Layer 3 of a small transformer language model trained on English Wikipedia (12 layers, counted from 0, width 96).
A neuron's activation on a vector x is SiLU(gate . x) times (in . x), where the dot is the dot product.

Input weights of the MLP neurons that the questions are about. A number n stands for n times 0.0076.
n13 gate: -22 35 -40 -3 39 -5 -35 -12 -15 -10 -6 32 15 38 25 -39 14 23 -12 33 2 -14 12 -58 40 15 -31 -58 -4 1 68 -1 -9 7 71 -17 32 20 -26 -12 -13 -37 -13 -1 5 10 -25 18 1 -17 -16 28 -15 39 14 -16 -20 39 4 9 26 -39 23 11 -23 6 1 7 -17 -24 -17 25 17 25 16 8 18 26 -31 -21 16 -17 7 11 -13 1 -1 7 20 23 -30 1 44 33 20 0
n39 gate: -7 -2 -24 -26 6 27 -24 28 13 39 10 43 25 34 -10 -32 -27 -29 27 -8 -2 -25 7 31 43 20 27 -9 -38 -5 -24 61 -22 -26 7 -16 29 -37 28 -37 11 -27 5 7 19 -30 7 15 -11 -20 24 5 11 -7 14 1 30 25 -40 1 -2 5 -11 5 -3 15 59 2 26 -46 -16 9 27 0 -19 12 22 -23 41 45 -39 24 -5 -20 33 0 -37 -5 -34 17 21 36 -17 -19 25 -8
n53 gate: -16 5 21 6 12 3 -21 35 -15 20 -34 21 -19 4 44 0 21 -3 2 -10 16 5 45 -23 -4 -38 -27 -23 14 4 20 -17 -20 -22 -24 -19 -32 11 -58 43 -8 -31 11 6 -21 -51 -30 -28 7 -8 -20 7 -2 -29 9 17 -19 6 45 -44 -12 -28 -25 21 7 42 20 -6 3 -40 -24 26 -4 40 -9 18 12 -11 -17 17 -15 -8 -3 -21 27 -6 -13 -8 1 23 30 48 24 -9 17 3
n64 gate: 6 25 -16 11 4 10 -24 22 9 7 15 38 -4 -15 -22 1 35 13 -11 -64 45 -16 8 25 -19 -12 -21 -10 5 20 -26 -2 -5 27 -17 -7 -29 2 -5 29 -24 40 0 -9 -5 -15 21 28 9 -21 21 8 -11 -38 23 -2 0 -23 31 -4 -23 -3 -43 -21 11 -35 -27 0 33 -5 14 -36 32 -18 4 31 41 -16 -4 31 4 -6 -51 -44 18 -9 -3 17 3 24 15 8 3 26 -24 54
n67 gate: 7 45 -1 -24 -9 60 -21 16 14 22 0 -4 -24 -32 21 -1 -6 -7 -26 -21 10 17 13 12 -7 40 -34 14 26 8 -20 35 -13 11 -1 -26 2 -14 -14 -20 39 22 4 16 -1 -21 -21 13 -5 -30 -4 -52 -16 71 12 -29 -2 -11 22 14 -11 9 16 -12 33 16 -27 -7 19 -26 12 8 19 6 -21 -3 -49 -21 -47 -31 10 -11 -45 12 11 41 29 37 -47 36 -4 38 -1 -13 1 -19
n76 gate: 2 1 5 -6 20 -42 28 -7 -37 -12 -30 -12 -19 8 1 -15 18 -14 -18 6 22 -5 -39 1 -6 -38 -16 -3 59 -12 18 -30 0 20 -18 48 5 2 15 -15 13 -12 -29 41 34 -22 22 25 -29 -12 -14 -8 0 36 -1 -31 -4 -9 -21 -28 4 -7 11 -12 3 -9 17 -38 44 -2 -13 -8 5 9 42 -13 6 25 36 -29 -12 -5 3 28 -5 45 -43 -9 -23 -24 -22 -26 31 31 -12 1
n88 gate: -33 -11 -16 26 1 25 7 -6 14 -24 13 17 -1 4 34 25 24 -23 2 -20 -24 -67 -24 61 -31 8 -15 27 26 94 -25 -31 36 -34 -8 38 -21 3 -25 63 4 2 40 -4 -28 35 15 -22 5 9 -7 28 60 4 -1 25 8 -13 9 -4 -13 10 -20 -1 -16 9 -7 -16 -33 15 36 13 -5 4 -6 4 5 -26 -13 -2 23 -9 -9 10 -4 2 4 -1 18 21 -15 -13 29 35 7 19
n89 gate: -11 29 -21 9 -2 3 -18 28 6 -39 -13 27 -3 -18 14 -11 -6 -31 -36 5 -14 18 -8 -38 -26 -29 7 -10 1 21 10 -24 19 12 -23 26 -8 -23 16 -4 -26 -23 -20 -3 -16 -11 -14 -16 -17 -14 -62 14 -1 13 -37 25 -17 -5 -33 -13 10 -21 2 -10 1 11 37 -26 -9 -38 1 9 -31 28 21 -38 29 -9 -66 2 -5 16 -4 5 -24 3 -1 15 20 -17 35 26 -45 7 5 -4
n96 gate: 47 -18 -37 32 31 22 -41 -34 -8 6 -7 -9 -5 4 1 66 -19 38 -3 -31 -47 11 8 -52 27 -46 -7 4 15 25 -16 9 28 -12 -22 4 -24 4 30 -30 5 -31 -13 -9 30 2 22 17 -9 12 -2 12 37 22 -38 19 -11 20 -21 6 -32 6 1 4 22 1 -17 15 17 -10 5 -13 2 29 13 -3 12 7 -11 11 -1 6 6 -40 44 -7 18 11 3 39 38 24 -2 -8 40 -1
n97 gate: -50 -5 -1 2 20 -17 -28 4 28 15 -19 1 -20 14 21 -3 15 -34 7 -5 54 -2 -41 3 -12 -16 -2 6 3 -15 21 31 -6 -30 -25 17 -7 1 54 -52 0 -14 22 13 27 -3 50 33 -1 3 29 -3 20 -1 -6 -3 -7 -23 39 -11 -23 35 -18 -9 9 11 -6 -15 16 13 -18 -15 -20 -19 34 4 -5 -1 28 6 -41 -4 -30 26 1 6 -41 38 -35 22 20 -13 -6 -46 -45 -16
n105 gate: 19 -37 -32 11 7 35 26 -27 8 23 -18 19 26 25 16 12 14 11 60 21 68 -13 -13 -2 22 -7 11 -35 9 -24 -15 -34 15 -1 43 20 1 16 22 -6 7 -20 7 -24 -8 -15 50 -4 8 -37 -24 16 -2 -19 -29 -12 -8 19 -34 -1 58 -31 9 -16 -1 33 -4 13 -37 -40 -2 30 14 18 -28 -8 -69 -7 12 -16 18 11 -23 4 -6 -39 -11 24 2 7 18 -24 17 -21 1 -43
n146 gate: -16 -3 1 6 14 32 11 -36 1 1 -3 30 -22 16 -12 -50 31 -16 7 -17 -40 27 -19 -5 -30 4 -4 11 33 -32 4 -6 -10 10 -26 29 32 34 -49 32 -4 -12 39 -50 -6 -5 59 -50 5 34 -11 -47 -41 10 -14 -18 -1 -11 -52 6 -18 -3 5 40 -19 14 14 -29 -3 -6 -3 -8 10 24 -14 26 -20 -35 12 15 38 -17 20 -5 -16 -40 -3 -1 19 -24 -1 -1 18 12 23 -15
n171 gate: 16 10 -11 41 2 -10 -7 -41 34 26 -6 -8 9 21 -8 -7 18 -40 -7 -7 19 -21 6 -31 -23 7 -21 18 34 -23 32 -35 -10 32 21 36 17 15 -41 9 -35 7 -1 46 2 6 35 -6 -13 5 -4 -4 -11 6 -6 2 -18 -19 -24 -2 -24 19 8 -35 -43 -26 -31 20 7 -30 -17 -17 6 -3 -32 17 -11 30 0 -6 -12 -7 48 -46 -30 20 -26 5 5 -19 11 -43 -51 51 41 -37
n237 gate: 20 39 -8 -19 11 3 -12 29 -6 -1 1 -71 -11 -8 17 -16 -30 -13 -15 -16 -15 -3 36 -14 -32 41 11 5 -16 -17 14 -13 9 34 37 12 17 -26 -39 -20 -10 26 18 -39 -16 8 -56 3 -35 22 15 15 24 11 -12 49 15 5 -23 3 33 57 -44 -2 -17 -6 4 4 9 -34 -1 19 -17 31 -3 -9 -20 7 -13 25 14 9 18 -12 16 -27 -41 39 -8 7 -29 -32 5 -45 16 67
n308 gate: -18 -11 -27 29 -1 15 -42 10 -4 -3 -10 -2 26 -2 18 16 1 -10 -27 31 -11 23 -45 1 -7 -29 -16 -28 -5 -8 4 -46 -22 -54 28 7 11 19 -29 32 -8 -37 15 15 -29 -3 10 23 52 15 -42 13 6 18 9 -8 -45 -18 -33 8 -14 7 -3 -32 7 -19 -10 -21 -26 3 -17 11 -21 13 23 21 -12 1 0 -9 -13 31 -56 -19 15 -45 -47 7 12 7 29 -22 -26 18 -11 -23
n323 gate: 5 33 -12 13 49 -16 -22 10 -1 25 -23 -21 -8 -3 33 -2 -19 -41 15 18 32 -10 5 7 29 22 -25 -32 -8 1 -11 11 -11 27 4 13 6 -9 4 9 -27 4 23 -17 -39 -67 -4 -41 39 47 -39 -25 -53 12 -32 1 -1 0 25 22 -1 -18 4 33 16 39 6 -26 -10 -2 8 -24 -8 3 22 -36 42 15 -36 8 11 -12 3 1 -27 17 -2 -11 -21 -32 -31 -9 11 -46 -11 34
n349 gate: -18 -14 -8 -36 7 39 -34 29 15 12 -31 -64 20 30 -4 7 -1 26 36 -6 12 -81 -4 45 -15 -19 -12 -17 -15 33 -21 28 -17 -10 4 4 -19 49 -10 -28 -33 -18 13 -27 33 7 -8 4 -26 29 -1 17 14 -13 -3 14 10 8 21 7 18 -43 -15 28 41 9 -3 26 31 -16 31 -1 -21 -12 -8 -11 -9 -7 -2 -27 17 -32 -24 -32 34 -7 -1 25 -43 8 35 16 7 25 15 32
n355 gate: 23 21 17 40 10 32 -20 19 1 -5 9 34 -14 -26 11 1 11 23 15 37 -13 49 -52 26 9 44 -31 1 -1 42 24 -25 -1 -4 -13 -17 23 -8 31 -15 19 17 3 2 6 24 -17 -18 29 -35 -17 -8 -26 -1 9 -2 -10 15 30 -9 -1 28 6 21 21 27 -12 36 13 -30 -5 30 -1 27 12 45 -57 -7 55 -2 1 4 -41 19 -32 -10 6 -31 4 -9 17 7 25 15 -51 -37
n364 gate: -28 19 -13 -19 18 -20 22 20 20 10 -45 4 -24 -23 29 8 17 25 34 46 13 -14 -2 60 1 -8 -10 3 -1 28 -33 -21 -35 -38 -22 -25 9 11 -15 -24 -28 18 -5 48 -31 17 29 10 36 13 11 -23 -8 16 18 24 70 0 17 -24 16 -19 -1 2 17 17 1 25 15 -21 73 9 7 -13 -7 22 16 4 28 -54 6 -3 4 -12 -1 28 -14 23 29 15 -34 -14 -15 -24 -52 -11
n13 in: -2 -48 14 9 10 0 16 -9 -23 33 30 -29 23 10 -34 -69 -21 50 -53 -24 5 -35 15 11 -14 26 -1 -28 9 32 -8 -14 -16 0 -64 -4 -22 10 -24 3 -11 37 -37 -21 -13 30 0 -24 7 8 9 -26 9 9 21 -4 -8 35 -3 -26 9 12 22 5 0 1 -37 29 -30 9 17 -11 56 -29 13 -20 5 -3 -37 11 30 11 17 -13 -19 10 21 22 39 25 6 4 -1 49 16 -9
n39 in: -7 9 -28 5 28 -1 -38 -30 -13 12 -26 38 11 -17 -11 18 14 -11 9 17 12 28 39 15 6 -5 35 -29 -1 35 18 34 -23 -5 -6 35 -12 -27 1 1 22 50 -10 29 33 22 -12 -16 -41 15 13 -52 21 -1 52 8 20 47 -18 -13 -4 5 15 0 16 40 -27 -4 -12 -9 47 -2 13 0 9 -29 -13 22 27 -1 1 -30 25 -22 7 -12 -41 10 -44 15 -15 -39 -9 -17 -34 -10
n53 in: 44 6 27 -13 17 -32 66 -9 -23 37 -7 23 20 23 53 -11 12 -16 26 29 31 6 25 4 -23 -23 -12 -9 -15 23 -7 -49 -33 -14 11 18 -14 -25 -3 -6 -24 41 -26 39 27 1 -13 6 -1 -21 -11 44 14 -1 2 8 -40 1 -4 29 -1 -28 -51 16 11 -49 -1 24 -16 34 -17 45 -10 -20 -19 23 -15 21 -8 20 -10 14 26 7 1 -22 13 9 -3 1 -28 39 -27 19 -17 39
n64 in: 28 65 -20 -11 -15 -18 -13 -25 5 35 24 12 -18 -21 4 20 19 -28 22 -5 20 -18 -8 23 29 18 -21 18 -24 -25 27 1 24 29 28 -13 59 -6 -26 12 13 16 -22 37 22 5 8 -13 32 -11 -18 -34 12 16 -11 26 -1 -9 -24 -5 12 15 -6 -6 -35 -1 -24 -11 17 3 10 9 -20 36 -31 -12 19 7 5 19 1 17 -25 -26 -19 23 6 -14 -20 -17 -14 20 2 -22 -22 91
n67 in: -24 12 -17 -2 -6 -18 19 13 6 46 12 -9 -35 4 7 13 10 -14 8 20 18 25 -7 7 -6 15 19 10 -31 2 -18 54 -16 -1 2 -29 -13 -40 -26 -21 -70 -10 -8 22 -22 -20 15 -41 -42 22 33 -19 13 14 37 -3 -52 -32 -40 22 1 5 -5 -13 7 0 46 -6 28 -4 51 26 -39 1 -13 -16 0 -15 73 -17 -1 9 -19 9 -6 14 16 -22 17 -9 24 -41 5 30 -8 -37
n76 in: -13 22 -29 33 -9 -8 9 -19 -16 -9 -3 -11 -26 1 -4 36 -38 21 -40 -49 -4 7 -15 -1 -55 -2 2 -14 12 1 -29 -30 -2 -2 14 61 30 -48 11 22 -14 -10 -1 42 10 -15 16 -11 -6 -41 7 7 10 57 -4 -8 20 -7 -28 -11 -19 -10 -2 10 13 3 9 -7 -12 -8 -28 0 6 -25 7 -1 27 -9 38 -57 27 -1 35 -2 -20 1 -47 33 -2 -16 -34 32 69 1 22 14
n88 in: 19 11 -11 4 51 8 -2 -2 -13 -27 33 -42 27 16 -22 28 -16 -8 48 -1 37 -29 30 41 -4 -27 6 -27 -9 39 14 -11 3 13 6 -1 6 1 9 -9 -21 21 14 -31 33 -30 -27 12 19 -19 -13 29 -41 -32 -2 -26 13 -46 6 28 27 -9 -20 54 -15 5 10 -16 1 -5 16 21 -44 22 32 -19 29 3 -14 4 -23 -15 -23 29 1 38 1 20 21 -46 4 14 21 17 -49 -23
n89 in: 21 22 55 -55 -37 22 5 51 -38 30 41 -55 0 -12 -22 -16 -38 4 -29 30 22 -29 -30 -8 11 42 -18 -5 13 -37 16 -17 -15 -16 10 -10 24 -12 45 10 8 -25 18 -50 0 22 -7 -13 46 9 -35 -2 0 3 32 -19 -6 3 -6 -11 -1 29 -4 -21 -30 21 3 -30 -37 -11 13 21 -18 -17 -13 31 -8 44 -32 -16 -9 -17 -8 -24 16 -1 2 -4 16 5 18 -37 -5 -24 -22 25
n96 in: 19 -8 -26 -22 -1 31 -12 5 34 -28 12 -14 -21 15 -28 13 19 -53 5 -58 -5 18 -4 -6 4 -20 64 -16 -1 21 -27 -27 -18 -20 16 -11 14 -34 -24 7 -6 -5 18 44 3 28 -6 -28 -28 -13 -4 -3 7 -25 -1 -5 -4 6 -14 17 -22 -11 -33 23 -53 -53 -35 -10 7 -12 -35 28 -27 -24 12 24 44 3 7 28 -14 -6 10 -4 13 18 -21 21 23 -43 14 25 -16 7 -16 16
n97 in: -32 -13 -2 -19 -3 3 24 37 6 -35 3 -7 3 -15 23 -1 13 -3 15 9 8 -17 53 5 34 23 11 -22 -41 29 34 1 -1 1 -26 15 -36 4 9 -13 -53 5 44 -7 -31 24 31 3 -10 0 50 -17 -1 8 -39 43 -14 -16 12 -7 -38 22 -11 -2 -13 -10 -28 -2 -18 13 10 0 6 13 5 -26 -33 3 -10 11 15 22 -3 17 25 13 63 3 17 11 -1 -49 32 -10 -23 19
n105 in: 1 -37 -5 -8 -23 -4 26 -19 11 2 -47 -8 32 -20 -11 14 18 12 45 -1 60 -21 -4 26 -33 31 13 -3 -21 -28 6 -9 1 -32 22 -15 -12 -1 -63 15 -2 19 -34 -27 12 -5 49 -9 23 -20 -22 -21 -4 -1 46 35 -1 31 -8 -28 31 -40 -15 -43 33 -1 22 -16 -11 -20 -6 -7 -40 4 -22 -1 14 -41 -30 -30 -26 27 -4 -13 31 -19 8 40 8 11 12 -6 -11 16 -31 -17
n146 in: 13 14 -40 18 -7 6 -21 -39 -23 4 -9 2 25 -31 10 7 1 1 -47 3 7 -37 35 9 -12 -25 40 13 16 -7 -38 -32 -21 9 19 -10 -13 7 22 2 -18 0 -18 -16 9 -1 -8 20 16 -15 6 17 -29 -21 -7 60 5 -24 15 0 5 3 -47 6 39 24 -8 -8 14 -21 20 -3 17 -41 -15 33 22 19 -28 4 8 13 -39 -5 9 -9 11 30 -9 26 7 15 91 -21 -2 -16
n171 in: 8 13 3 27 24 -3 27 8 10 0 9 15 -50 -22 15 5 20 -6 42 -21 -13 -50 23 -21 -21 17 -11 41 25 -3 10 14 23 9 17 2 -1 -2 -38 24 -24 53 8 -1 -6 -41 33 1 -21 9 15 -24 -31 -24 -8 2 -45 -1 -8 7 -2 14 1 -8 32 2 2 62 8 44 -1 -5 22 41 -8 -13 2 -20 8 -27 -20 20 -39 -6 12 11 6 3 26 11 24 -14 -70 17 5 3
n237 in: 21 35 6 -3 52 29 2 23 9 28 -6 -7 -5 -18 1 36 -24 29 0 -25 26 55 -14 20 7 -4 13 -42 -35 13 3 13 -5 -16 15 -3 -20 23 33 5 23 51 -6 19 -21 -13 7 0 -1 -3 31 -31 45 11 39 -25 -13 14 14 -56 30 45 21 29 -29 21 -10 -6 -8 -15 -18 -5 -24 -27 -14 20 -41 14 17 5 22 -14 -44 -19 4 0 -18 4 46 -10 13 14 -34 -10 -11 -12
n308 in: -1 -17 39 -42 -6 18 -32 -23 -11 29 -13 6 14 6 33 1 -12 11 6 -40 -23 8 25 15 12 1 39 -26 -3 1 3 41 26 18 -1 -66 3 -11 25 31 -46 43 -7 4 33 29 3 -34 -3 -9 18 -18 -22 34 16 11 6 6 5 -8 13 38 27 -5 25 -8 -21 -17 1 9 8 -3 -23 -20 -37 -29 13 29 0 32 -9 35 -3 25 5 6 1 22 -1 -16 -24 19 1 -29 5 -31
n323 in: -11 -12 14 11 54 9 -12 -5 -5 6 -33 34 -15 11 -36 -19 9 1 -22 -17 -25 -28 -24 -27 -27 -45 -28 -16 2 25 -3 12 -2 1 -18 -11 -35 16 -9 49 5 -22 8 -11 0 30 16 0 3 12 -8 20 -17 12 44 -9 -5 -15 7 -14 12 -11 12 -23 -26 -24 53 -13 -19 -30 -4 -6 8 -17 13 -36 -42 13 -59 18 -23 24 -33 -31 1 -43 7 -2 40 -20 -14 -21 14 39 36 10
n349 in: -38 -30 7 16 17 20 33 9 4 33 -2 -49 63 35 5 2 -16 -40 -18 13 -27 -3 37 13 -18 -21 -11 -18 -42 12 7 -6 9 39 -40 4 1 42 16 -34 -18 18 -17 14 4 7 -7 21 -8 -10 4 -11 16 1 14 -4 -24 17 -3 35 7 -19 1 -29 4 69 19 10 10 -19 -25 20 -84 -6 27 18 -2 5 -20 -44 3 21 38 -29 -22 -24 7 4 -42 -34 -9 5 4 6 41 -4
n355 in: 12 14 -6 -22 -34 43 17 -4 26 19 24 2 17 42 -22 13 -5 22 4 27 -10 5 -38 -15 3 9 15 -16 11 -47 -8 25 2 24 5 -13 51 8 -29 -27 20 12 -47 -32 -12 -24 24 -5 -9 29 4 19 41 57 15 -41 -15 -7 -23 -12 -27 27 -2 -40 10 27 18 9 1 6 12 -9 -10 1 -11 16 -25 11 46 -11 -17 1 7 -41 -12 -3 42 -16 7 -30 3 6 -3 12 -7 1
n364 in: 12 -12 -34 -27 54 14 18 -13 24 6 25 4 14 19 42 32 -14 -19 -38 46 0 -6 10 3 20 -2 -26 -55 -35 8 -11 41 15 -19 -28 35 3 -1 21 -1 -3 -20 8 4 11 -16 3 9 -17 2 -12 22 4 -45 -4 19 7 8 -3 -3 18 -43 -22 25 -23 6 -6 -3 34 -5 20 -5 20 4 8 -42 -16 -30 -18 32 -6 -15 -22 -8 12 -3 -21 -7 9 -7 -35 -81 -15 17 8 28

Each question shows a token from some text and the vector x that enters the MLP there. A number n stands for n times 0.036.

"er": -3 -22 -37 -9 -5 1 -9 -3 -16 2 -11 14 11 -34 -38 -3 14 16 20 4 -52 19 28 53 -3 -19 -46 11 3 -42 3 31 -20 -5 14 -56 19 -34 49 5 -16 -7 1 13 6 -17 -26 3 15 3 -42 9 13 -35 15 -13 -11 13 -7 -15 0 26 4 -25 -14 -1 -29 32 -6 0 37 -7 -34 -14 -17 -36 -18 11 -12 54 44 58 -4 11 4 -4 -7 -23 -8 -21 21 -26 -10 -35 -6 9
Which three neurons fire most, strongest first? n308, n39, n76

"et": -28 -14 -19 -15 -22 11 -6 -33 -18 -23 -3 16 6 -29 9 -28 12 31 -1 -49 -20 22 24 64 7 -5 -21 23 -7 -34 -20 14 26 5 51 -10 13 6 36 23 -3 -21 -5 -9 -5 -27 -9 -13 -13 24 -26 -20 7 -54 5 -29 -7 -38 5 45 -24 27 12 0 2 11 -22 21 49 25 -9 -55 -6 -38 -18 -17 -19 20 1 42 0 0 36 10 -18 15 21 17 -31 -9 17 -2 26 -7 21 -13
Which neuron fires most, and how strongly? n146, at about 2.1

" pl": -25 22 3 -4 8 9 3 -7 3 -53 5 4 11 -15 -48 -10 0 17 1 0 -44 50 5 18 -20 23 8 -19 12 -49 -12 4 5 22 -10 27 -9 -6 14 28 6 -40 -5 15 0 -30 34 -7 18 -11 2 14 21 -52 19 -8 -5 -4 22 -4 -15 -5 -21 21 27 32 18 35 35 12 17 -13 -57 -37 -5 17 -27 22 -40 35 23 68 11 31 10 -15 -9 -18 -11 27 -5 3 18 6 -4 -2
Which neuron fires most, and how strongly? n146, at about 1.9

"7": 11 -29 -6 -2 6 -10 -12 0 22 -13 9 10 -1 -10 -13 28 9 1 18 -16 -28 18 7 18 -21 14 -38 -32 40 -29 29 -6 -7 -16 17 -24 -26 -36 10 -4 -21 -22 13 -10 -33 -30 6 14 11 -23 -18 -13 48 -51 9 -24 -8 5 33 26 -13 16 -25 -2 -12 -3 -19 25 30 16 45 -8 -41 -48 -17 -18 -17 61 24 41 7 31 34 22 1 -5 31 8 -15 -3 29 11 -5 16 -33 6
The neuron with the highest activation: n97

"e": -12 -22 -13 -39 7 16 43 -26 8 -21 12 -15 17 -15 -31 0 29 -5 42 -8 -34 -11 1 3 -9 27 -11 20 -46 -16 -13 -8 -11 4 28 15 10 -26 63 12 -48 -15 7 17 -20 -16 2 18 -13 -10 -12 0 47 -27 -4 -39 21 -31 28 28 -7 37 -24 10 -9 12 -12 1 43 10 19 6 -14 -57 -8 -41 -19 18 6 28 28 9 23 -15 7 53 8 4 0 -14 39 -18 25 -12 1 21
Which neuron fires most, and how strongly? n97, at about 1.9

"t": 0 -13 -23 -19 37 -28 -6 -10 -1 15 2 39 10 -12 -41 26 18 11 20 -16 -19 -9 18 30 0 15 -49 -5 4 -64 4 13 -2 -17 42 -15 -15 -19 42 -13 41 -14 6 0 -29 -10 16 21 -5 25 -4 26 13 -40 47 -26 -2 -29 35 9 -20 28 -5 -20 -5 32 -7 11 8 20 17 -22 -49 -23 -10 3 -25 27 -26 41 44 4 11 1 14 25 5 -10 -15 -30 20 -9 -21 8 -10 -5
The neuron with the highest activation: n76

"10": -5 -20 12 14 12 -18 16 -11 -9 -34 2 19 14 -18 -15 13 -4 -10 -5 1 -34 13 9 26 -37 5 -18 -14 51 -30 8 -23 -2 -16 37 -4 -10 -22 2 -6 -28 -36 6 15 -10 -31 -21 12 7 -37 -10 -2 28 -52 -3 -46 -18 20 23 39 -12 18 12 22 -19 10 13 22 13 23 44 1 -22 -28 -24 -19 -36 55 0 30 7 42 17 35 14 -4 41 32 -14 -1 13 -23 9 -8 -30 -1
Which neuron fires most, and how strongly? n64, at about 0.45

" W": -32 35 -5 12 7 -30 11 -10 5 -22 13 18 22 -8 -60 14 7 17 15 -13 -21 6 -13 26 19 35 19 -17 -9 -17 -14 13 -11 23 23 -23 8 -36 1 21 8 -34 -15 29 -5 -19 9 -2 13 -10 -4 3 45 -56 5 -13 2 12 24 4 -1 26 6 13 -2 21 35 36 -8 10 14 12 -34 -34 -17 -14 -63 47 -18 16 12 8 -7 40 6 -5 18 24 -37 -4 -8 -16 -3 16 26 -1
Which three neurons fire most, strongest first? n39, n355, n171

"ed": -21 -1 -18 -17 -3 -18 30 -2 -27 -37 -7 -20 -19 -3 -41 -22 16 -8 15 25 -29 27 -2 42 25 0 -42 -2 21 -47 -3 47 16 -10 53 -14 -1 -1 40 6 20 -36 19 5 -26 -22 11 -1 -29 -3 -14 10 29 -46 13 -4 18 -9 44 17 -33 -2 10 11 -16 12 -13 17 16 41 7 11 -32 -17 -30 -24 -10 30 9 40 14 46 1 -6 -6 -4 26 0 5 -18 -6 -34 -22 -11 -18 25
The neuron with the highest activation: n13

"===": 3 -18 -11 0 -26 -35 -21 -11 -8 -41 35 -3 -11 -14 -27 3 41 -15 -1 -37 -16 24 30 -4 -24 0 25 28 44 -11 3 36 0 3 33 -10 -15 30 -5 -9 -6 -9 -19 0 13 -16 -10 14 -27 -28 29 -16 9 -3 25 -27 -12 -11 43 -8 10 -4 -27 6 -4 -8 -25 53 -32 48 -13 -17 -45 11 -15 10 -34 29 -1 49 26 13 -30 33 23 9 18 27 24 -18 5 22 1 -10 9 14
The neuron with the highest activation: n89

" ": -14 -10 14 36 -5 -30 4 -22 -6 -29 19 0 -10 -9 -44 -11 14 14 -10 -9 -24 7 14 43 0 4 10 -7 4 -33 4 9 -26 -39 21 22 14 -4 16 11 3 -37 -15 22 8 -36 6 -23 3 -9 -3 3 14 -16 20 -50 2 -21 32 40 -1 -4 18 19 -29 28 -16 22 -6 -2 26 -22 -57 -10 -28 -43 -37 24 -33 17 9 56 12 26 18 -5 10 47 -7 37 13 2 -3 -20 2 34
The neuron with the highest activation: n355

"3": 7 -6 -32 33 -4 0 -5 -12 7 -16 18 -2 3 -2 -22 -12 -10 14 15 4 -34 10 5 18 -1 3 -30 -9 58 -25 3 -9 7 -29 10 -24 7 -49 8 3 -13 -38 -3 -30 -33 -47 9 0 8 -16 -14 0 43 -20 -6 -23 -23 17 29 20 0 13 -7 5 -13 -2 9 15 30 43 35 -11 -25 -43 -15 -31 -35 46 6 50 16 31 26 22 35 -21 23 10 -1 20 12 -7 0 11 -53 38
Which three neurons fire most, strongest first? n349, n76, n39

"9": -11 -27 -7 35 5 -15 7 -6 16 -22 -9 8 18 -13 -16 22 -15 -4 -15 13 -25 20 -17 26 -37 -16 -18 -14 39 -25 2 -9 -7 -16 22 -31 -11 -31 16 -7 -42 -22 20 0 -32 -31 -3 -16 22 -27 -19 -4 51 -20 -3 -41 -6 9 4 15 -8 20 21 16 -15 -3 -7 24 21 4 25 -21 -24 -21 -26 -25 -42 53 5 27 0 41 15 32 32 -22 36 25 -6 -5 34 -31 9 -6 -44 -5
The neuron with the highest activation: n308

" h": 0 -2 28 13 36 -16 36 -5 -18 -23 7 -22 -3 -23 -8 23 17 -9 -24 -13 -14 20 -6 8 9 10 18 -9 7 -29 4 11 -39 17 5 -8 32 24 10 10 0 -45 -20 30 -8 -38 37 -15 20 -1 -1 -2 28 -49 22 11 30 -26 -7 -9 -20 13 8 13 12 26 13 39 13 2 3 -35 -43 -44 -17 -15 -50 35 -35 53 12 36 3 13 7 31 10 31 -19 31 30 1 -24 8 0 28
The neuron with the highest activation: n97

" m": -38 -6 9 5 42 -16 12 -26 6 -19 -16 -7 -17 -7 -66 8 -9 -7 -13 -17 -18 2 9 22 -2 19 8 -15 3 -36 0 11 -22 1 12 6 6 -34 1 6 1 -36 -6 6 6 -45 34 -23 36 -21 17 -4 13 -28 24 -28 14 -17 17 -14 6 -17 -14 26 -3 5 1 51 11 16 16 -21 -47 -27 -15 -11 -35 27 -52 49 0 50 13 34 20 24 6 10 -13 -13 10 -21 -13 -2 15 -1
The neuron with the highest activation: n323

"h": -11 24 8 6 9 -27 12 33 -4 -12 -22 3 -20 -16 -21 -5 -3 -15 8 13 -50 -6 1 -4 21 12 1 -14 -2 -31 -13 -3 -32 6 14 -13 17 -1 48 31 -27 -36 4 29 -11 -18 35 -13 -10 -35 -27 28 40 -51 27 -6 5 -1 21 2 -22 23 -22 -2 -5 22 15 33 -18 22 -14 -39 -49 -65 18 -33 12 28 -24 32 52 16 19 22 -22 27 7 11 -6 -7 5 -10 -11 20 -32 31
Which three neurons fire most, strongest first? n89, n323, n97

"g": 6 -10 4 -25 50 -7 23 -6 -25 3 -28 11 -2 5 -35 27 17 17 15 -33 -19 6 17 61 3 -22 -14 -5 20 -13 -20 -19 -27 -18 14 -23 -12 3 -3 13 -7 -17 -36 15 -3 -30 -14 -43 1 18 -7 0 -10 -43 17 -13 -1 -40 64 -22 -12 30 -4 -26 3 10 -40 17 -50 7 21 4 -46 -4 -27 -26 -25 16 -32 29 20 36 11 15 13 31 37 28 -12 18 10 8 8 27 -37 23
The neuron with the highest activation: n53

"ter": -29 -49 -67 -2 26 -17 -17 -11 9 -21 -4 17 24 -35 7 24 42 5 35 0 -35 -6 -11 42 -10 -19 -14 -2 1 -39 -3 40 11 -25 28 -17 24 -26 37 9 -25 -16 -30 -2 1 -8 -3 11 13 2 -24 -10 49 -15 -1 -13 6 8 29 1 -6 16 -13 8 -38 33 -4 39 -27 31 -31 -22 -33 -3 -26 -12 3 36 -10 25 29 53 -5 -2 -20 -11 11 -8 7 -13 12 17 -12 22 4 -14
Which neuron fires most, and how strongly? n308, at about 1.9

"y": -44 -18 -11 -26 -1 -3 2 -16 -24 6 4 15 4 -2 -23 -12 23 -2 34 -6 -40 5 5 26 8 -7 -15 6 -16 -13 -44 0 -2 -29 40 0 30 -12 42 -9 -2 -3 18 11 -20 -4 -56 -46 1 13 -17 -17 31 -49 -7 -40 10 -18 6 12 8 9 -31 14 12 16 -18 42 1 32 -1 -12 23 -43 10 -14 -13 67 -13 44 15 45 24 -6 -15 34 -5 1 16 -13 27 -11 -5 -5 -15 14
Which three neurons fire most, strongest first? n105, n39, n76

"gh": -1 -7 -20 -15 27 -7 34 -10 9 -30 -12 -5 30 -34 -1 14 -17 4 31 12 -41 -5 -23 38 40 -8 -8 2 12 -22 -8 50 4 -2 51 1 1 -24 21 2 -5 2 -1 -4 -6 -2 -44 33 -24 -16 -17 1 51 -35 62 21 -27 8 9 -6 -15 39 14 -35 7 18 -6 31 17 41 10 -9 -25 -45 3 -3 -10 36 7 27 35 48 44 2 5 26 7 16 -12 -5 -5 9 -39 14 13 18
Which neuron fires most, and how strongly? n39, at about 2